Layer 2 of a small transformer language model trained on English Wikipedia (11 layers, counted from 0, width 128).
A neuron's activation on a vector x is GELU(weights . x), where the dot is the dot product.

Input weights of the MLP neurons that the questions are about. A number n stands for n times 0.0044.
n18: -27 45 -28 -26 0 29 -15 -4 28 -17 4 -9 16 -19 -22 -2 26 -51 -7 21 40 11 -33 -46 2 -29 52 -3 -10 -43 25 -64 51 -6 20 -62 -70 4 65 -40 -4 29 -60 -1 20 46 23 -46 -12 -1 -42 -23 36 -4 1 24 -34 -1 63 3 -30 -33 -21 -23 26 38 -21 20 -16 -23 -38 -22 -7 25 45 3 -3 -10 11 22 14 3 12 1 49 2 15 11 -30 13 -10 31 -3 47 -1 42 1 19 27 2 -20 -57 -42 34 -31 34 4 -23 41 9 19 21 -25 9 2 -52 -25 20 -15 22 6 18 38 19 18 7 -20 33
n27: 3 -51 2 -11 1 1 -10 -17 30 14 8 24 -6 -12 -13 36 31 -28 -10 -25 30 -36 -2 66 -1 -6 -5 -6 25 -7 -31 7 -26 -46 -32 -8 -13 -20 -28 -8 14 -13 20 37 -20 33 20 -14 -18 44 23 -27 -14 1 29 -19 10 -19 15 -28 24 9 -3 -58 -22 -22 -42 19 -15 29 -13 -9 -6 18 34 51 -18 -12 -27 8 26 4 20 23 -15 5 0 -1 -28 40 17 8 -19 43 27 -6 13 -7 -1 -18 -16 15 -25 16 -10 11 -8 7 30 18 -68 -18 8 12 19 10 11 6 37 47 6 8 -25 -10 17 -18 -20 -15
n46: -12 7 33 4 -22 1 -27 -13 19 -1 -17 16 -35 -5 -5 -43 42 -17 -11 6 -26 -29 -19 -17 29 26 -27 9 -32 -2 17 -29 10 2 29 -2 17 24 -25 33 -23 0 -4 16 2 -33 -5 45 9 9 36 43 -47 34 -20 -42 -8 -49 -25 -14 -22 -29 -32 23 -35 36 23 -6 46 -3 -25 -12 13 -26 62 16 24 -3 13 11 22 -4 -14 11 -11 -2 -20 -10 8 -46 -4 32 -1 -37 28 -9 -1 3 21 -7 -28 14 22 25 5 6 24 -22 -37 -1 -35 37 34 -18 -6 -3 -45 -19 62 29 -8 44 28 27 -12 9 19 -26
n61: -7 -2 -25 27 19 6 61 57 12 16 -26 -5 -5 2 -1 -35 -7 -7 -48 -36 -1 2 -32 -12 -16 4 -22 19 -14 -17 -10 5 12 -21 -22 8 44 12 16 -36 55 -16 22 -23 -39 5 10 -30 -16 12 6 20 5 -48 38 -23 -11 -8 -35 -6 -2 -14 -9 3 46 24 -2 20 -5 22 -29 -58 -25 12 55 13 -39 16 -21 26 -15 -15 52 9 54 16 -3 -19 -31 -11 38 16 2 12 -37 18 -1 -2 2 5 26 19 -10 -8 -34 -25 34 -28 -15 -93 7 53 16 1 0 40 -13 -5 -47 37 5 -23 9 30 -22 7 2 18
n91: -11 -5 -23 -24 13 -33 19 9 24 -6 -31 -15 0 16 17 -59 30 46 9 -26 -28 2 -34 -32 -7 -9 11 5 12 -45 8 28 -11 -4 -13 35 -21 60 37 18 22 3 1 -39 -8 10 26 12 2 -23 -7 -4 -9 -24 -4 -23 33 24 21 19 7 4 -16 20 -4 10 0 38 -10 22 76 -7 -20 1 8 30 0 47 -18 1 -27 23 4 4 -58 64 24 -15 11 -12 -16 16 -50 4 29 -1 5 -79 2 8 -24 15 -43 -21 -61 -1 7 2 5 -32 17 16 -27 -6 26 -26 12 -28 -33 17 12 -18 14 -6 7 26 -55 8
n96: -1 -6 -3 18 46 -18 19 4 18 -11 -26 28 -6 5 0 19 -21 12 12 -43 -17 -16 -41 1 0 -23 5 6 45 10 -34 9 -2 -43 -24 4 53 6 -16 -20 63 25 22 -3 10 -30 -16 -5 33 14 11 11 -25 -49 3 -28 -15 -19 -27 -42 34 -5 54 -17 17 -8 27 19 24 -6 -2 19 -4 -8 1 -12 14 38 -45 -9 7 -18 38 -2 -1 15 -13 -4 6 35 7 11 -12 -19 -8 7 18 -22 -27 -12 -24 -15 23 -16 -17 -37 -36 6 -26 6 26 2 -10 -60 28 -11 25 -12 14 -4 -10 2 -38 46 -17 16 -4 15
n103: 23 4 -1 -15 -3 9 10 -15 7 -34 -43 -41 -26 9 13 -6 15 19 7 11 -5 -29 51 -34 31 10 -17 -11 -25 -17 7 -10 51 -26 1 -17 50 -16 -4 21 12 -10 11 -18 -7 -13 29 -19 -36 -5 -6 14 11 13 -26 12 -29 10 12 42 28 -21 -9 -21 -19 -27 2 -9 -47 -18 15 -27 38 -24 -39 19 -4 9 -25 -27 -4 41 -7 4 7 -16 36 -32 17 10 2 25 17 -4 34 -40 14 4 -36 -3 11 -46 -16 -1 -27 53 -24 -10 -57 16 31 21 0 49 19 20 -21 22 -6 -36 28 5 -13 48 -3 -4 19 19
n124: 20 -30 15 9 -19 12 35 21 -1 -46 6 -18 -3 -5 -69 36 26 1 -27 -54 -25 17 7 -5 -27 32 12 7 -12 -48 2 -27 21 -22 21 -22 -3 -15 38 -24 43 25 -13 -2 61 33 30 2 43 4 20 34 6 -13 1 -31 -34 19 -14 -2 -9 -18 -11 22 -12 28 -27 44 -15 44 1 18 15 -14 -39 -19 -19 23 -10 0 20 -18 8 7 -7 14 40 -58 -35 -5 -59 -9 49 40 9 11 16 19 -34 17 -33 -34 24 62 -13 -17 -15 -19 -23 -28 8 -21 -42 -16 -5 38 28 11 9 31 38 -3 -57 6 -53 11 -14 2
n131: 15 -10 39 -41 6 15 6 2 21 -8 19 -26 -10 -12 -4 36 -5 -13 28 -21 -36 29 -19 -8 1 59 -38 -6 9 26 16 29 -13 -17 -30 1 2 -48 57 -37 23 10 23 11 11 -14 14 21 -27 27 -11 61 -3 -23 8 21 -1 23 1 7 33 8 3 -32 10 -4 13 2 15 3 -4 13 31 31 -11 -9 -32 7 1 -1 -6 29 -12 -1 -6 -12 35 -18 -19 57 -8 7 -36 4 38 4 -32 42 -29 41 -68 -8 19 8 -17 -7 5 -44 -5 -13 -33 2 -40 47 50 2 -27 34 -41 2 -43 -10 6 -9 18 6 -1 -11
n161: 13 30 23 8 -18 21 10 1 4 3 -36 -13 8 -26 32 -3 14 15 -2 -8 21 -26 18 -41 47 11 -9 -21 20 22 8 44 28 -30 -27 13 0 -23 23 -24 -19 14 0 -9 -36 -10 -32 -1 1 12 -38 20 -8 -15 -37 40 -6 6 -4 -15 24 24 -15 21 14 19 -40 -9 -48 33 -6 -48 27 46 69 -28 3 35 -13 26 -2 -30 57 -8 44 -10 33 -25 33 -20 22 -43 14 5 -26 5 -6 11 -24 21 -11 -48 -1 26 23 -10 -17 7 -4 -10 43 -22 -36 -8 -35 24 -6 35 30 -21 -79 -25 -22 -10 26 -3 -13 -19
n163: -51 -3 46 -42 -38 -29 39 33 -29 7 4 -18 -4 10 -23 -35 45 7 -41 -9 60 -19 -25 20 7 16 49 -30 -19 3 -7 38 -23 32 -43 -11 -5 -23 -22 20 36 -10 -62 36 -17 -18 34 1 -2 -52 -33 10 39 -34 25 21 2 10 11 -43 34 37 -15 -30 2 25 -22 -41 10 -21 -13 -19 44 24 7 18 24 -21 56 -26 13 45 -26 26 -5 79 -12 5 10 4 6 -46 9 -23 -19 -1 -18 29 -3 -39 3 1 0 4 -35 -21 -54 -46 -14 -33 36 7 30 -19 -21 29 29 26 26 15 -8 19 -15 18 29 20 -63 29
n178: -39 24 15 -39 15 21 -13 -14 -36 30 15 9 20 -17 40 11 34 9 48 -47 -28 -21 14 -6 -47 -25 -22 7 -5 5 -7 12 26 20 -34 4 9 -32 4 72 2 -3 -18 -2 -17 -12 -36 23 10 -46 -6 60 1 1 -22 -23 39 11 24 -3 19 34 -36 33 -12 -45 -2 0 47 -4 33 0 -24 -5 43 7 -46 -2 39 24 26 -59 13 -24 -12 -35 -3 6 20 33 -14 0 22 -11 65 -23 -26 21 56 -5 -29 29 6 26 -12 -34 -10 -65 -5 31 -13 -8 0 12 -11 23 0 5 -5 -24 -5 6 -4 -12 -34 2 75 -16
n197: 11 -18 66 5 -22 -13 -3 -41 50 61 7 24 18 3 -14 26 51 27 6 14 21 -2 -23 -9 18 -26 57 -25 -29 41 -9 15 -18 54 15 18 16 -5 -11 -5 17 -7 26 14 15 -27 -43 -15 -25 13 35 6 23 16 -17 11 -20 -2 -36 8 -7 -36 -28 5 -39 29 11 9 -3 -6 -5 -22 19 -14 6 48 -20 -15 -28 11 -23 17 -31 22 -14 15 46 -62 26 42 -5 -9 -23 16 20 -59 -33 3 -2 -16 -11 -27 -51 -24 10 -24 -5 -24 -28 10 -8 -6 -8 -13 25 -19 26 -5 17 17 8 -15 -67 8 0 -1 -14 -38
n212: 18 -27 6 29 51 -21 7 -8 -27 14 14 -1 15 24 24 6 -51 1 13 -1 7 -23 14 -18 -38 -15 -15 -17 -3 -20 -9 37 14 26 -27 11 -28 -25 -34 53 38 -2 -6 -31 5 15 8 60 21 -12 41 -2 27 -3 -3 7 -13 3 66 -52 14 -26 -47 72 -9 -57 -6 -16 5 -12 -59 -43 54 5 9 29 -27 17 6 -40 -7 16 12 5 25 32 41 -67 40 -12 -15 13 27 0 -44 -3 35 -16 -6 -37 25 -4 18 -30 -16 13 30 -39 23 -13 26 49 1 12 -14 -6 -14 -4 4 10 4 2 -13 -15 -33 -7 -7 1
n239: -34 -4 13 -2 -4 -13 9 -56 43 1 2 -9 4 52 8 10 11 -50 -23 1 36 -5 9 -19 48 67 8 -17 -8 4 33 -8 -10 12 11 -72 -51 66 2 -14 -24 -13 11 -15 -45 8 -48 4 2 6 19 -4 16 55 -21 24 -19 -33 -23 7 15 20 -47 -2 3 -16 23 -24 2 18 2 -4 -7 29 46 -16 19 51 -16 -38 0 -27 10 26 12 -15 9 8 -34 2 -1 16 16 41 -11 -23 -12 41 -22 8 -16 6 -40 35 4 23 -6 44 -1 -1 14 32 -63 -8 -11 6 24 -29 9 -30 9 -23 -1 -19 2 -52 44 -21
n257: 30 16 35 40 -13 28 19 40 9 -4 -43 16 13 -17 39 -20 24 -31 -36 9 -35 -22 -4 -7 -15 3 31 -5 -18 -20 -10 -34 -60 -13 -5 32 -19 49 18 -8 2 -20 31 -25 -4 23 13 -40 34 -8 26 10 11 -2 3 -19 -29 -15 -38 -47 -6 -11 -16 1 21 -2 0 -11 30 -79 -27 7 0 4 -20 -16 -23 27 -3 -31 -46 -6 -37 -8 59 -17 13 38 -38 -25 -1 66 -26 29 0 1 -26 42 -15 -31 -12 50 -9 -16 5 -33 -7 -12 -2 14 0 31 -67 -33 -16 32 15 17 23 41 34 40 -5 25 -27 21 -2 49
n374: 36 -5 -2 1 -28 -44 30 17 -4 13 34 -4 -12 -36 9 -23 18 -18 13 27 0 -14 6 -13 0 19 -14 -2 32 -3 -50 -3 -15 -24 20 -12 -45 22 -28 0 35 -12 -9 12 -2 22 -46 -47 12 10 4 26 -29 -49 -6 -7 -4 -25 -42 22 8 9 25 -26 14 -22 -7 31 17 12 -49 -63 -4 -3 -21 11 -3 20 1 -56 -36 5 -46 -12 -4 17 37 27 -37 2 -3 -35 40 1 34 -1 33 48 33 54 19 -18 -19 -15 35 -14 19 -1 -1 -14 -25 44 7 32 1 -29 14 36 7 34 -19 43 -4 -25 -24 11 5 18
n380: 39 -20 11 31 28 -29 -38 -27 -22 10 19 -34 -4 25 -10 4 -6 -5 4 1 -7 2 1 7 5 -4 4 -1 -19 -57 15 14 35 -19 9 -2 5 7 -1 0 5 8 -20 22 29 -20 -8 -1 -10 -9 0 -6 8 52 -16 1 -20 -15 -10 23 -2 -38 47 4 1 -16 15 50 11 6 -4 -8 1 -17 14 22 -23 -38 -24 1 3 -22 9 -8 -36 -1 7 -70 67 40 -3 -3 -10 -1 -8 -1 7 -27 -55 21 -2 20 -7 5 -25 26 -30 -17 5 -3 26 0 51 27 14 38 -14 -45 -14 -12 14 22 -48 -4 -21 -18 3 19
n381: 31 -12 -14 27 -27 -37 26 -2 13 31 15 -11 -28 5 29 -41 8 25 19 15 -37 -40 -45 9 -39 4 12 17 20 -1 23 2 -53 -9 41 12 -7 -11 6 -7 -13 10 -18 31 -38 -25 2 -10 -19 -24 23 45 -3 12 -15 -5 17 32 -18 27 -49 -14 13 -29 9 -5 35 19 -3 -33 -12 -31 12 -34 46 -15 23 10 -2 30 -7 33 -22 -4 -38 3 15 16 18 14 16 39 -27 7 0 -9 -37 31 -29 36 -10 7 1 12 17 21 -19 34 -33 -20 -32 20 20 -61 10 -34 30 45 10 -34 12 -37 45 -21 12 -34 40 -7
n382: -50 26 -1 -42 -48 -10 -25 19 -36 -19 12 -15 32 -15 4 -13 25 26 -4 -15 -41 -11 4 -21 47 5 45 19 -11 -50 -2 -34 -16 -20 10 27 -28 28 -11 19 3 -1 -43 -69 40 -13 6 -3 13 4 4 54 19 21 3 -20 24 -23 19 1 12 -6 -14 -1 23 5 42 23 -29 -11 7 31 -9 -12 40 -10 6 45 3 0 -6 13 -10 51 21 -7 1 42 8 26 29 5 -23 -22 -2 -33 14 -37 -33 -20 -7 -41 33 44 1 48 2 -9 -46 27 -31 -6 -5 3 -24 1 8 -16 21 -11 20 -5 28 -20 -77 20 36 1
n393: -18 38 -41 12 -6 11 23 1 8 -2 6 11 23 27 26 12 12 -39 -32 3 5 12 -11 -6 3 29 -30 20 10 49 -21 8 -8 30 -9 -2 -42 -16 -6 -34 22 24 -11 17 24 29 -34 -23 -16 -12 18 24 -36 -1 -29 -29 26 54 -37 24 15 -25 35 1 19 23 5 -2 29 -8 13 -10 -39 11 48 -18 15 -16 -22 -1 4 -15 9 -21 3 19 2 -40 -3 -43 -5 -13 -24 -23 8 15 -21 -31 20 54 12 19 -1 25 -22 -8 -10 7 2 21 42 -13 18 -32 12 -21 -38 -42 -3 -1 -58 -3 -15 24 -41 21 -17 -12
n413: -5 -31 6 9 -10 16 -40 35 -3 5 -4 24 20 30 6 4 2 -53 17 13 -26 -6 -26 30 34 -51 -18 30 -6 13 -18 -15 -8 32 -3 -23 5 13 0 25 14 -66 -1 33 20 -7 -1 4 -25 -12 15 24 -32 -18 21 14 50 -5 -26 16 -13 -37 0 40 59 -20 8 18 -7 3 -10 -9 33 -23 19 17 -16 10 4 -41 31 -42 3 5 -12 -22 -21 10 -27 -14 -1 -5 19 -22 -6 -10 -12 1 -34 20 11 3 -51 12 -6 -23 18 24 -11 1 -27 -25 -3 5 19 -35 29 19 5 21 -4 -20 -2 32 12 3 21 8
n447: 8 -75 9 -27 23 40 40 30 -4 87 15 20 2 7 9 -25 27 24 24 -16 7 22 -35 -2 -32 -31 -7 9 2 -30 5 15 -48 -2 5 29 -6 41 2 22 14 -27 13 -30 6 35 8 22 36 -1 38 49 9 7 30 15 -44 28 -27 -2 -28 6 -22 -8 -29 -5 -5 11 30 10 -44 -44 10 14 24 21 -12 18 -14 -4 -4 -6 -30 10 -2 -32 1 -9 -40 -7 -10 -13 -41 36 -10 -44 -19 33 2 -19 9 -1 -37 2 22 -11 -8 13 15 4 -2 15 31 8 8 14 79 12 -3 -28 6 -15 -33 -51 -7 -20 -29 15
n461: 12 -41 8 -24 -13 -22 4 -22 39 17 25 34 7 -28 0 31 -35 -82 11 -21 6 4 42 -69 -34 32 27 -16 -16 -33 -18 -22 49 13 11 26 5 38 8 9 5 10 -3 20 -6 -6 5 15 -39 12 42 -23 33 -23 -44 32 22 17 -1 -43 15 30 28 -53 17 1 -18 1 -16 -19 -17 3 -41 34 21 -24 19 -41 46 -44 47 15 -19 9 51 -12 54 65 27 -13 -51 -5 23 32 1 0 -9 20 12 -4 -31 -19 -14 4 -35 66 -60 -15 -49 22 9 -4 -23 25 -37 10 -24 2 -14 69 -1 14 5 16 -13 -25 16 18
n470: -27 -36 6 -44 -45 7 40 39 31 40 -9 -27 -7 -25 44 -26 30 -38 -9 -2 -26 6 -21 4 -62 23 -5 5 3 7 18 -17 -14 1 -33 43 -13 -18 6 16 37 -31 18 29 -20 3 14 28 76 -25 20 64 -30 11 0 8 -3 -7 16 1 1 31 -27 -19 5 -8 -34 -2 13 17 28 1 -53 -8 70 -4 11 -22 7 -3 13 -31 -34 -13 -8 -35 -27 -10 24 -13 9 -6 -35 29 32 13 2 14 9 -48 7 19 -8 9 7 -26 -66 -7 33 -14 -9 40 -47 -1 -23 5 44 37 18 24 5 -33 3 -35 2 -27 44 -24
n478: -29 -58 20 42 11 7 -21 -19 21 1 37 7 -46 11 -12 3 1 24 8 -8 34 20 12 -20 2 -22 -30 31 24 -3 43 -23 -15 -42 20 -31 -21 10 -14 -21 38 4 0 16 -35 14 8 -30 3 18 -13 19 -23 30 14 -23 26 2 68 19 -45 4 14 -26 3 34 -47 -52 2 28 -23 -4 1 6 2 2 -1 -11 -11 28 -5 19 31 -18 22 -9 -1 37 -24 20 0 -11 -12 -33 -13 38 -6 26 4 -1 -42 9 -18 -17 -4 19 -29 -40 -1 37 19 -18 31 -10 17 -40 -31 30 24 -20 14 -55 -19 -42 31 25 24 19
n487: 6 -23 -10 23 38 -41 24 -24 2 11 -9 24 -13 10 23 2 6 -62 39 -27 -9 7 -46 -2 -7 -40 23 20 -8 -1 30 28 34 14 -48 -50 5 18 27 -24 15 -21 21 -20 -10 28 -8 21 10 -43 -2 -26 53 26 -37 -20 38 -26 41 54 -45 -48 -41 61 -29 -21 9 -20 2 -32 8 -24 -16 2 16 -51 -27 44 35 13 20 -15 20 34 13 12 -28 8 14 -24 29 -9 22 8 3 17 26 29 -52 -18 11 19 2 35 38 -21 10 -8 -3 -26 30 34 -3 38 11 -27 -4 16 -2 -3 -14 -8 -36 -9 -50 -59 43 2
n496: 10 27 15 -13 -43 9 -15 20 28 13 -14 29 -12 4 26 -4 11 -44 13 21 13 -20 -33 -7 -16 38 -9 11 -6 -24 11 2 -20 -24 20 25 -35 -31 -8 -24 24 -7 -28 -16 10 -25 -94 10 -2 -14 20 -2 -67 -19 -14 39 64 -2 -23 5 40 20 4 -18 36 -2 8 -2 -2 -26 35 -67 6 17 25 -25 47 13 15 49 27 -9 -37 -8 -4 6 -41 0 -23 3 -7 -15 17 15 34 33 6 14 -31 44 -26 -56 28 20 -40 48 22 -34 -42 11 7 15 -38 -36 65 -38 -1 22 10 -24 -23 -7 10 12 -34 45 -14 44
n507: -34 -20 -40 15 -35 -15 -26 1 17 26 43 -2 -1 -4 12 -6 15 -7 39 -10 -32 -4 7 -29 1 -6 -2 36 -12 -15 0 37 -2 62 1 9 -37 38 20 -18 -6 -8 5 -9 -31 -42 -19 34 -11 -11 32 59 1 12 -33 50 12 25 14 17 -15 -21 11 -20 2 5 5 23 -15 -44 32 52 -27 1 2 12 6 8 18 -1 -46 7 21 -41 -16 -7 41 -39 34 44 7 -5 50 -33 -18 16 -33 6 20 0 -46 19 -15 -36 -12 -9 27 -42 -43 8 -4 26 70 23 6 -19 33 -23 6 -17 46 -9 3 28 5 -3 -26 -63
n511: 10 -1 -8 17 1 -13 -9 -20 -21 -3 11 43 -1 29 51 24 -25 -4 19 -12 9 -24 -28 31 -14 3 -26 -7 21 -13 19 -12 -27 27 -1 -46 -33 17 1 14 -13 -23 10 17 14 -29 -8 -12 37 18 -13 37 -29 35 33 1 -5 34 42 -5 23 25 -7 14 10 35 -8 14 26 -10 2 -3 -24 -34 8 -7 6 -6 46 14 25 14 41 -2 39 31 -16 -49 28 -4 -5 8 -19 1 20 -1 12 -2 -12 0 10 -8 -30 -8 -33 17 -29 -24 29 1 27 23 25 -12 12 -2 -34 11 1 -39 -24 -14 -58 -15 -29 11 -21 -26

Each question shows a token from some text and the vector x that enters the MLP there. A number n stands for n times 0.04.

" design": 51 14 12 24 -32 -13 -5 3 -22 -30 22 -11 20 7 -12 -13 2 36 11 -5 -18 -14 0 0 -4 -32 7 -39 -49 4 28 6 22 7 -5 21 -23 -20 -18 -6 -22 -10 -29 -4 -24 7 25 56 37 40 -31 -17 43 0 20 25 60 -18 -6 22 -44 26 -10 -43 15 -3 1 34 8 43 -2 46 -27 -16 -56 40 -7 -24 0 2 7 -25 33 -15 10 6 13 35 -24 -63 1 -14 -53 -38 -29 19 -6 20 -25 -9 39 -17 -23 16 -9 10 13 0 -1 0 -13 45 -25 28 -24 11 1 -28 13 -56 17 11 22 33 10 -1 -2 3
Which neuron lights up most? n382

" out": 33 45 33 6 1 19 8 12 -5 12 35 -1 -10 -20 6 -24 -4 53 43 2 11 -28 -4 11 -26 -20 -19 -12 -34 7 -13 -2 -23 -26 11 32 -11 -29 -4 -7 -13 -23 7 4 -46 13 29 57 34 49 -58 -15 65 12 15 2 35 10 31 27 -13 3 -20 -28 28 -2 2 3 -14 12 -9 15 -26 -56 -48 16 16 -38 -23 -18 5 -30 33 -27 -12 17 -6 35 -29 -47 13 1 -18 -44 -21 11 -33 28 0 8 33 -44 -24 34 -24 10 18 12 -3 12 -3 40 -33 12 -10 -3 -21 -39 -16 -33 16 35 10 48 -8 -21 -5 9
The three highest activations, in order: n103, n18, n381

" position": 17 -4 30 2 -6 -14 3 1 -6 -13 42 8 -4 -28 -10 -9 -9 3 38 2 12 -8 1 -7 6 -8 -22 -11 -28 11 9 0 -8 5 5 24 2 -14 -21 -26 -24 -6 -22 -15 -31 -17 27 72 17 55 -60 -56 52 3 23 2 54 -11 12 32 -26 49 -26 -38 20 -4 7 22 3 27 -10 36 -41 -25 -36 29 -26 -39 -22 -13 24 -28 45 -16 19 26 5 37 -35 -48 -2 2 -30 -33 -49 17 -15 43 5 18 59 -27 -34 27 -38 0 7 -16 5 12 -17 31 -6 31 -15 27 2 -32 8 -36 -11 -3 5 31 13 -16 16 5
Which neuron lights up most? n461

" class": 18 5 35 23 -24 -10 8 24 6 -6 37 17 -15 -26 -14 -1 16 10 12 -34 -7 -7 3 12 -5 -18 -3 -22 -41 5 10 -2 -1 15 -8 20 -8 -50 -13 1 -50 -1 -13 5 -35 11 34 73 49 40 -53 -4 43 -6 44 17 57 -24 -1 12 -33 28 -17 -38 -2 14 7 16 8 27 -18 56 -29 -45 -76 27 26 -27 -16 -2 0 -60 26 -31 21 3 7 15 -17 -20 -4 -1 -36 -17 -30 18 -2 21 -10 15 35 -13 -22 28 -22 -25 17 -5 3 5 -10 42 -28 1 -11 24 6 -25 -12 -50 -1 -3 42 40 9 -5 7 5
Which neuron lights up most? n470

" camp": 16 7 40 24 -15 4 -15 4 -8 -24 27 6 -18 -25 0 10 9 33 37 -32 -5 1 -9 33 -3 -28 -5 -31 -11 6 2 -5 -1 12 4 39 -8 -5 -18 -20 -6 -3 1 -7 0 29 33 80 25 39 -46 -17 51 -19 23 20 53 -1 4 10 -6 32 -30 -51 -6 17 -11 5 10 38 -1 31 -14 -47 -49 31 3 -26 -6 -29 16 -36 28 -40 -11 -7 -7 -5 -40 -43 7 7 -50 -40 -35 17 4 51 -2 24 32 -41 -3 26 -29 -13 37 4 -4 17 -15 33 -33 31 -3 10 -19 -38 -22 -38 -1 7 43 24 -4 -11 9 -23
Which neuron lights up most? n131

" 21": 11 32 24 -2 -3 -33 8 -1 -1 9 14 -14 -6 -11 21 -8 11 -5 16 -10 -12 -17 6 29 -10 -38 -14 -15 -25 15 -32 15 -13 27 -8 31 -5 -14 -10 -23 -41 24 -6 -13 -27 30 12 38 14 72 -37 -9 39 37 29 -16 34 13 -8 12 -14 10 -10 -34 19 -30 10 -3 7 25 18 29 -11 -51 -63 25 54 -48 -29 -23 17 -19 38 -32 -9 7 7 20 -52 -11 -17 -28 1 -66 -30 11 -15 43 9 4 35 -47 -2 50 -10 11 30 13 34 -10 -6 40 -30 -4 -3 13 3 -39 -5 -37 -9 30 28 47 -6 -1 -19 7
Which neuron lights up most? n374

" by": 27 26 35 33 6 -17 14 1 21 -9 36 -3 -15 -29 5 -4 -12 1 17 -4 1 -29 5 -24 -28 -12 -25 -34 -19 29 8 19 -16 6 15 28 3 -30 13 -5 -26 -1 -24 -12 -34 7 5 23 16 50 -41 -46 31 5 36 -9 45 30 4 9 -38 52 -20 -43 19 9 8 26 0 17 -8 35 -34 -12 -28 2 5 -40 -41 -10 37 -36 38 -33 -11 17 6 23 -38 -29 21 -6 -8 -47 -51 -5 -23 41 -8 -8 55 -39 6 29 29 21 2 15 14 4 3 40 -9 -4 6 26 10 -34 -33 -48 -1 28 22 31 8 -8 -56 -1
Which neuron fires most, and how strongly? n161, at about 0.47

"oma": 29 9 22 20 10 -41 -12 -20 27 -8 9 -25 -23 -7 -11 -8 9 36 36 -16 -13 0 6 23 -31 -6 -10 -6 -28 8 -24 -11 7 -3 -4 35 12 -22 -9 -30 -22 -15 -4 -14 9 28 33 43 53 13 -37 -26 17 -21 20 3 66 3 -15 -1 -24 23 -17 -41 15 4 -45 11 12 17 8 50 -14 -11 -39 46 28 -41 6 5 9 -13 24 -11 -2 26 -12 21 -34 -46 -3 0 -33 -57 -48 22 -5 35 16 5 51 -36 -9 48 2 -6 -1 16 26 33 -1 28 -29 -19 -12 34 -9 -47 -19 -29 -24 32 17 42 2 -1 -10 -21
Which neuron lights up most? n163

" en": 34 8 28 15 -30 -20 -9 -24 8 -22 20 -17 -5 -3 -12 -37 8 27 53 -5 8 -2 -10 -34 -15 -25 -19 -9 -37 5 14 14 7 14 17 47 4 -10 -32 21 -43 7 3 -16 -28 16 -2 34 23 54 -54 -12 26 8 25 0 15 10 17 8 -33 9 -20 -20 11 -10 -3 19 -2 21 -14 34 -28 -19 -53 28 -18 -10 -6 12 11 -54 45 17 -15 19 -41 17 -29 -37 17 19 -34 -33 -38 22 -25 28 28 30 29 -60 -16 49 5 3 19 15 2 26 -9 45 -34 0 -21 11 9 -40 -30 -32 25 17 20 57 0 10 5 -19
Which neuron fires most, and how strongly? n46, at about 0.44

"ho": 42 38 20 14 3 -26 -8 -28 11 -10 7 18 5 -17 -39 -19 -10 27 41 -4 3 0 9 1 -7 -11 -12 -17 -16 1 -20 9 -34 11 -8 22 -1 -38 -27 -26 6 -18 -9 -7 -1 22 2 52 41 20 -40 -36 37 -32 5 -1 51 -4 -12 4 -28 4 -20 -25 0 4 -15 3 19 19 -3 36 -18 -17 -38 25 31 -52 -18 -4 10 -43 41 -1 3 17 -12 19 -44 -20 -7 -5 -41 -48 -40 1 -6 35 12 16 39 -68 -8 60 -11 23 41 17 46 23 -10 38 -19 -5 -21 25 -5 -31 17 -29 -5 46 40 38 12 -29 10 10
Which neuron lights up most? n18

"ce": 22 26 38 31 1 -31 18 10 5 -9 -19 10 -22 -29 -4 8 -5 11 24 -1 17 -27 18 7 -25 16 3 -22 -51 8 -6 -2 -9 -2 3 33 11 -34 -13 -31 -22 -6 -12 -14 -20 44 10 38 44 25 -13 -34 48 -14 36 25 54 -22 -3 2 -53 19 -15 -22 9 -13 -5 17 0 2 -9 54 -14 -42 -28 35 14 -47 -32 4 5 -26 35 1 3 15 4 5 -27 -52 -4 -12 -37 -43 -50 20 -40 38 -2 28 29 -50 -17 47 -8 12 22 -3 41 13 6 17 -42 7 7 31 -11 -35 -17 -26 8 17 26 36 9 16 -8 -8
The three highest activations, in order: n257, n18, n61

" f": 0 4 10 39 -21 0 23 25 21 10 -11 -5 -8 -13 9 15 5 25 27 -14 22 0 -13 -3 -20 -34 -20 -16 -29 19 -3 14 -24 2 5 40 -2 -41 -20 -12 -21 -5 -20 -20 -52 26 4 62 37 58 -37 -21 20 8 39 5 32 -24 16 27 -29 15 -7 -21 -2 3 7 10 -5 11 -32 40 -31 -31 -43 35 7 -40 -13 -6 5 -45 41 -3 6 32 -24 5 -14 -33 12 -4 -24 -53 -46 -8 -37 18 25 1 21 -69 -19 43 6 -21 34 22 22 2 28 22 -46 1 11 33 5 -9 -23 -24 20 -2 29 58 2 7 6 -8
Which neuron lights up most? n61

" cat": 19 9 18 17 -14 -17 -18 3 10 -28 24 -23 -7 -10 -26 20 -2 25 35 -10 -31 -11 -4 -17 -1 -45 2 -17 -53 13 16 19 -22 4 11 27 18 -11 -21 -10 -10 25 -1 -5 -19 10 40 64 27 53 -62 -15 20 1 35 23 45 -32 -4 24 -5 25 -16 -36 12 -28 3 25 2 11 -2 43 -39 2 -48 1 -15 -9 -59 12 -2 -32 45 11 -4 38 -6 20 -41 -58 -4 2 -43 -42 -25 10 -17 37 19 4 10 -49 -13 46 -2 5 22 -6 -13 14 -5 38 -19 3 -30 -4 -6 -23 -22 -38 25 8 48 54 16 0 -24 27
Which two neurons fire most, strongest first? n382, n91

"The": 38 12 53 24 9 -35 -9 12 32 3 14 -4 -7 -18 1 -3 15 22 13 -17 3 -3 -16 -2 -15 -19 -4 -15 -25 48 9 11 1 7 -8 29 -2 -37 -6 -9 -34 11 -14 -9 -20 6 -17 37 11 26 -25 -23 49 -5 15 16 56 18 8 7 -28 38 -24 -51 7 -22 -7 12 8 22 11 10 -12 -47 -22 30 32 -10 -45 15 10 -58 58 -22 -4 16 12 5 -54 -10 -8 -18 -33 -39 -35 -6 -31 39 -7 -39 52 -58 -23 42 -12 -10 17 17 28 41 -13 38 -6 -9 -20 7 15 -16 -11 -42 22 2 -10 40 -14 0 0 -7
Which neuron lights up most? n197

" Str": 13 29 42 22 -11 -26 18 7 5 -18 -18 16 -27 -7 -1 -3 14 5 18 -25 1 -15 10 -4 -21 2 -14 -33 -36 49 11 8 -31 20 30 33 -2 -34 -25 -31 -33 0 -12 26 -41 19 -19 25 39 42 -34 -60 38 23 31 -3 36 18 18 17 -16 -6 -20 -36 -30 14 -8 35 37 22 11 29 -17 -43 -55 34 -1 -37 -49 -12 -7 -43 51 -13 5 17 -5 0 -7 -35 21 -6 -18 -39 -30 12 -40 18 22 -13 21 -54 -19 31 19 -5 6 28 40 8 -24 29 -30 2 2 2 0 -5 12 -6 0 -10 29 47 -4 -17 34 -2
Which neuron lights up most? n197